Layer 7 of a small transformer language model trained on English Wikipedia (14 layers, counted from 0, width 64). Numbers have three digits each and are written without spaces.
Take only the direct path to the model's output, skipping the later layers: a vector added to the residual stream pushes a token's score in proportion to its dot product with that token's output vector.

Output vectors of the tokens that the questions are about. A number n stands for (n - 500) times 0.0041.
"hip": 552425618425500586390469854796087658307899422874490339302698240588719668550622715590535608579500667723402434358875515775536765653297530493620430356223700599637295113540567529526482409227257682
" Championship": 597469443409700534421321647559420557404580400677507366446614537335356577702485556767611584420644587660332488475604665696287473458494742513551479528242646492450253246397503451556564357472369219
" of": 489772495386524478661475555485479566373440461540430491473533402624520611431310575417516374598590409470382565582650444662604469552462446229647509632475505576514467402420375614373495552357463526
"ve": 614596429505515536484294635712279379598525281802508618348533591403612367575649472835681415397655687802293252579674636509374571265369356557484502325172802611587648464302458266580291504638457381
"ody": 500507583246595720344480536508365702530515445579592271694652296347484331713424637652657503569303486859141297620534541590441474548525315309688460484435826456615472493387688389686360481397350414
"ite": 603726615440551608362375312516437625372459250511411672413623437595386450558553420567640526567439586535452380598777642630396726727439204442467491324307680448634482447323589190741392492530370289
"S": 361393591531532559583451536492265559651528480395515523428685546354506516540435476592429373460469519678675540466640545574465503329568460473600492466449655446590448436636461397516625355626449544
"ound": 647601460657524609594468450462342561565601384647550350271617575577463581573658611486689576260389547770340416566764804509356644530557576454628459444292661570486430563496726338612134320285646239
"ilm": 522395743389665751510377546467439732547582323904659414314682183535308392548452418710603800413692600808467443508652805510418777591468542415422449371546724560269189469583587282568520443380268394
"6": 414297451610438512407578446578586593472455323476414555485460581461539527442458523478519625573598458716521506335742664494567449591362486538428468547489566520351428332459411517464526500525532554
"–": 600471464628529543339430416521504567409534615625403526468511486578544483655621616513358414383537399662554406558583533550597628468528463581531494500311578621529454274476432565583632378485612429
"over": 742551483549567671441482560666311622521583480447511488554440400466704443600616802520496453349320396655551191527905550740402345507480464258609489574445757144548409428553431422551401533463349492
"ment": 548588641280622832503338768519585509576649600644513618511401195355476406381680694639577371394265377786500588460726408770450471357173369388599514509165864532689510184228368457685484392645598743
"ers": 423644565341512753601303381561775662545510449285432554484422602355281602344460399482497478426491554541575316691859455633429537303470519551582499500450738591626539518363607509609470424510443388
"right": 520544474415398804732520560552385616652624200914570265529554372486395344461422739514586591527627762743312519444690677592507385601276500572681467484289786542448406493438707392597335460464336504
" League": 459547547401619614384446594529550388484545357714414397381534356376339559751654409751510549429506685595493600444588500725289545325433667487507466466189673505637468225357423371687542379391353311
"ass": 557623614549532507609369415500494628659433547490445348553533595485572380660678621435712627360483415765340409469817629450334260409518484668569483598445773532540508512455752282546381228487438444
"i": 493644552325617452457451472414400560437562444400565439630433635518457534442481343350454453446437476507502569645543575474486525536403424457513518559547648460560489630485296367452548622525417434
"c": 500566567475538429453487525426179542482825582419316503561562478626363548500527518605525503545497699422523522471635530371628403591653385556420499541557681550578559384497491385538343687491413513
" |": 492400418504490585361494471452573488443468696588712560598467431494626543448427435554519519482650449418366641461398690561406522492565626489369517455563628487745582392556702575380468470455570482
"8": 414317475581403500401588454623633714590508367450448589526577557530544489457494553453523572582589360698588440298718689451573462602500556459534475575492581534401469298444377534401502397567539564
" in": 402692520448473452601346609509514500545449543513616405505542458576385520567493536523436489636517520455432482655619409500606619659508498492463502544457425493460508438542438590485347504487541528
"bum": 782318552406784500326520741440358684648535423836569368408482536465407192683621565824664727320717491896354488486708759849174534543463230363530468608271880230395470338262648313469514379223413126
"vel": 679554582343741517429284798668304701709477362864360527597679280437550530440624638739686625341547684796342575574646716577692598334355386576654490300462751520752565329364599339558447295526433527
"ople": 591452718456902458339528724627482368399339305778500264408526304305418578387731655742412309370395277882309478487887405689366850394598395488528473214472918588443422308263745406549774373329244411
"ven": 511423493336606464294336576750395342528483377877482698421595522471460507516642662809728374379600593767321354551751696575694516421339447594514467460297754535535590500472548242717464471555481603
"ide": 730594588471638381351526453626265674375602420732471389429487530496605342416412397429514645374418747706422422486658606550435683569381461335507488367500631405332383435545593370646198500470219326
"ician": 468622789293801505336348718549641495736642390612482465416595364405584297575455532443585434327547354786353522534976686610484703591305402269387451699583860367528283240178509077480746254259239587
"*": 516416558517646609367336617605280598338515325573605397511343530265445335541452430640426521388522618608301470424507719579368671565361579472494454513443693492440470272532592509503483290417467560
"ij": 682556414330588377560471571494465581528487330684398270345610414423449363598629619541497505407493548676333521513569665550534664503424520507434486406601752463633438469506530249382609448415235405

Output weights of attention head 1. The head adds the sum of these rows, row i times number i of z. A number n stands for (n - 500) times 0.00091.
o0: 217532732539385424591583676619466237658384465566621501607401587389436614542485651487726461350452428513672428679283409704313696211531335475348440611581199465326592454710466585779565398483569417
o1: 523586614582289468427634539488889261558626623697623545269540398364458350551592684461430520411537520417618716500388554411468443347386293524518515569634521382710543443583541268470458528480534530
o2: 429819310328490602464552545503567661479597374463597618465489615410470613400497492372427424581719699727655339791597443617517464397397340617426311837629671553573593545490497625288560591397325641
o3: 516298446584357518584474641699605539510545371421577269454567603521459337370220519672406501439716372569483497464771480366616031629310542730571685845533437564535745503494510452598435253611486557
o4: 577679595552417618461282625473229405477703425685533405237557433322656623713620518672516459255583600548285532632256409467503146490527554557645485287609407675588658506751590698449512602610427232
o5: 387310282796515834614464752420424500462420613558497302500405259528413658220678499481435298258633734425525648306377623229468547652384508702406561378623477524398292539813447612342499621251562357
o6: 424393299647607381496479460605639653492546623418500310270374476313512150540523342697491291572468580315607606470383355598667638553502499702426481398425766445545486551549501558815410609732788548
o7: 534527637513625319406375513459235570821470727478467711560523570267121313354278630469478559418325588728240344412612637283401499603279460800462422480794370393532457529414666415593583557412213453
o8: 524474393478637527415542625704622654471441410644628281615638431503423610694512570250439427189532053470526541423544502637546566526629570464539692559695446516421304496328670574623641277609556333
o9: 350556469397384381395679421574582562610477474581486438440792257746611492362578605609864535741522476398182231579389318289643424403875719613379465765554377661500489624423836585439669546447441302
o10: 618510673565484665470488493275486621470522248518737567517214247548689537312291738649455298719586591567599422567579366399576729358772460257489643379545463447369389530436361538476431326717401676
o11: 533311414556589286282535602494425478459537059578510405402613451265525217709514482440571429623374329402314547437192390489598523857497401179504445697780717425546335521717518417372591630496331699
o12: 611498705571614698675682396666318536607518472341245413453540313393488640465566364383512453560488411425805318684425729310286524509409593361860517589700762276586454425502515300547564227599358467
o13: 535321505598674471435259608649370425461571633746533409668731488572273298732571538581525503519510628408548334597573687520510379567513253516780419643407644363377435573307403746708384577370551414
o14: 654814457228455652348309484640652228731373418695290490532416511557395482495851797767301415681631355599655644476608499377366712606598578728528467497253228304515480597394472428500379531553338717
o15: 547519355433557728465471602247528495344398518476658316408426411447718755350188586519269880540384500480281394445456414589498549524491418823562520694349717178519409563317768486843310632398525469
o16: 469339564542542534472502394350466452524642608400488742630334678650459559648389670314746567176683392439371599477555541508512592508744144404461444456680569602586642494590544615624341662734480562
o17: 607537576495383459371264473679427608360404224806516655445505344435598486464656385291473374447428356594260454460533592495224493483547480640219577265399704333563635574609531577558379646480680471
o18: 421389486159661770252464433521398231497471395341596400427665728211691474565296402407648317499278522518494507604389225641379212677343444683169491625128302589364459608376277416510855274493616543
o19: 441384518577459500831585415652637419418525565146747701470836400575474636459682500770421296490377447618594504634684416589437421631694326542389538333697657289257292411209522526319651971625527498
o20: 380642698622711580613456496598526591449410429419636221703606495453559491571442625406673536744412577506267526659774455420433700648595493344462419225615397629476608473704661543821357401641446490
o21: 502805673532364516579342571468332569359636660309339260529902327785406584643555600351188330601567449538284578487441616543608471623594293614232500603543573551392570423656522114625453299554539672
o22: 349583606420494613567544390677661677658469762489470607492544425465391392669631456642657488486370323498606317196625464520421265437671251541452599391319732516763604433768647374221458261649261495
o23: 746490327828343190685301505253483521335274561304429659243373457465527405524556634426399527628440178502548386706524403543727521637395229515516481424378289355597446572549496429352663295554517371
o24: 543649446504710430482352814379386436577456690402506475629327364460632216597580581617514427186458430648585527586585347444731866361375544349445679563444515585579519347321730541128566409356754665
o25: 246481655464653385366578412401254302259568407506806697573662575652364782510581776385318776407526293421420670538452360424373642611614572771800420543309556422581626372527375423273491374683446383
o26: 763624484496524580415316498331592722513530142505463421447597533593228478411605435548619844301536385821526793591656436755539350383599547481486505327645331479456352338429511224514480602463438438
o27: 352387521729427530327649429463477422327594668595462543295364345428689443534478783665406646509692669604507413571833406559293433639341360404409604619695449500180213506545700584649542276444372650
o28: 685621498492465500462527675545682541408396661527830654383418336583023396546299172627436628565540299456379426518510421458477275647501389448578501444488367733484505566592551781563460397452432589
o29: 349383549499390432762637465451279466537617299655285546543311491506458422509505457494691606310456485357316341414724362652434327485482202215513548428218759603402425625562388328498411526394461271
o30: 789546461709188729276624598770235533670462518630331783730576478636589452513482620360382432524455645541797453494547410860592398552600613457494538344406546665643458445461787463711565480455618612
o31: 525554438531354394740421264540271231500390580557613177626604270504551576591549289520368543346485334541721457661588505657484230194481663525327480399826399375422507556520513601405352229317528663

Each question shows a token from some text and the vector z that the head gathered there. A number n stands for (n - 500) times 0.0065.

" with": 509429498509529484493548519518559501501525517530556466481439556501459489460524486453525516487473
Pushed up most: "ody"

"ience": 466452417470522391473569506426594527589540534416601355459478517534527405555598503520532580491424
Pushed up most: "ician"

"s": 494383469483515487511522572544516450485525537534519440494486521530467499515558463509517508556518
Pushed up most: "hip"

" School": 517459455476640496544496576472422540510524596480513486476542566614407444561546519557493432576509
Which three tokens does it push up most, strongest first? "hip", "ople", "vel"

" English": 519452503502479416555513556503521531566505503544527475500341465485377516540540454392602444547509
Pushed up most: "*"

"P": 736376415419644335351506811711510412558363706531482442711551518259354397487755590734395514444627
Which three tokens does it push up most, strongest first? "ople", " Championship", " League"

"3": 452402472521502492521494538492496520490516532508501476535465534533433483458490436483487466574487
Which of these tokens does it push down most? "bum"

"ir": 417400476476487449489544528515549496521532540525506471465432528526408438482557509452528441523557
Which of these tokens does it push down most? "ment"

"wards": 552474433486470495516480504509545521495477499562582467559455565520407508562452486444537508590469
Pushed up most: "ody"

"ov": 497435497477525494469495508475516447529528558517455521528496467541496519499569500456530498579545
Pushed up most: "hip"

"ing": 465427467484506488505536580505506460502535573514465421484472472519451552525523471460589411597532
Pushed up most: "–"

" L": 472409457470523484484560604525516455528550576532430405474494450523434558544529491451601356604571
Pushed up most: "–"

" H": 475407465467521462505528533463505511506513514522537474451456519505449512507516482473527544579487
Pushed up most: "ide"

"a": 538457541652587635526467608465558565521601417461557371676430351443507422500634404544675531376596
Which of these tokens does it push down most? "ite"

"ur": 471430544435461460549525518519542500527527504539557480455342498554455488554553449408533477559461
Which of these tokens does it push down most? "6"

"e": 440433519511670540480562325450438380466444611519559556477300472490511383381503374418531501540497
Pushed up most: "ve"

" K": 579522399419499558443555504430638547670427490442643446394576490528688676499585328583527610282592
Which of these tokens does it push down most? "right"

"er": 513469496534479463521474509488504493484496517570542485547453496498413477540452547435545485589523
Pushed up most: "ment"

"t": 367319165921637386624633763538502325628739614599269413619441513274217518531288597634684393330620
Which of these tokens does it push down most? "c"

"ck": 456411492447536546475579520470530481532497557532573475450403467507482517547535439463559486551477
Pushed up most: "vel"

"\n": 504484478532495458526508542518594503555515467511598458408442475534456509529564467485631561485510
Which of these tokens does it push down most? " League"

"S": 425473303488541585508603709454441648500560750383408492258509665587267644702447758505538449463570
Pushed up most: "ople"

"an": 476424464474513490486535569498514466520548579532468426473484485548430562525523478458579403581555
Which of these tokens does it push down most? "ve"

"inc": 469455443469511411484568502443577532565531526442599374471458505538499439556608504495534555509436
Which of these tokens does it push down most? " |"

" ": 480411490693374463540632379454487449421442576471528440478566520436502508379530402610564513451426
Which of these tokens does it push down most? "vel"

" col": 524370448439568532500512624514469518520540519496477466484545589589408467553540483467471486529542
Pushed up most: "ople"

"inn": 489523441511487539491469518497510496530459489576540479445437477497446561560493518461558526527538
Which of these tokens does it push down most? "ven"

"o": 505444503467536490473502494473529467548524529532469527531503462543518527505581470453529517543579
Which of these tokens does it push down most? "6"

"b": 404459515490489492536505473495439488465502488572566505508453464508452488478543417433478416573515
Which two tokens does it push up most, strongest first? " |", "c"

"ban": 489431488469479509481537511487517500499498542517552444499453515535437538463511461478522484556540
Which of these tokens does it push down most? "bum"

"outhern": 590776568099552284395361060450824488664257884364420444575398310183460477689715383490553414446224
Which of these tokens does it push down most? "ass"

" A": 492411427484543450520513540418527495493496447522563482458443540518470487467551524480543565628509
Pushed up most: "ide"

"ip": 495443459477478368510558541424559556581550525442574423527428530523502426531568479516552556506423
Which two tokens does it push up most, strongest first? "ician", "ody"

"ces": 522486511536567503546512542528510523553517527527568439465493512547496489480557459467519514488483
Which two tokens does it push up most, strongest first? "c", "ody"

"ts": 442436499473518509463531505512477531495508523491540464476510466466448504488537499456510466518493
Which of these tokens does it push down most? "ment"

" two": 508453464559504479537534585545446513406604547533532492537485524508445482453535458464501528513463
Which of these tokens does it push down most? "S"

"les": 517452468498494386511555534450547536580526535482553411534401489491442462539564469461571499521451
Pushed up most: "ician"

"-": 567398456397551474606551528504533525379493500459603473640360425563481624535447428374487464688406
Pushed up most: "–"

" M": 519438479493535480471520585443482461505544493566555484498490476459515544505554549487627569507500
Pushed up most: "bum"

"od": 396467474426575487460595555585426603512502588553500529445524434642412464508537522415536422519576
Pushed up most: "ij"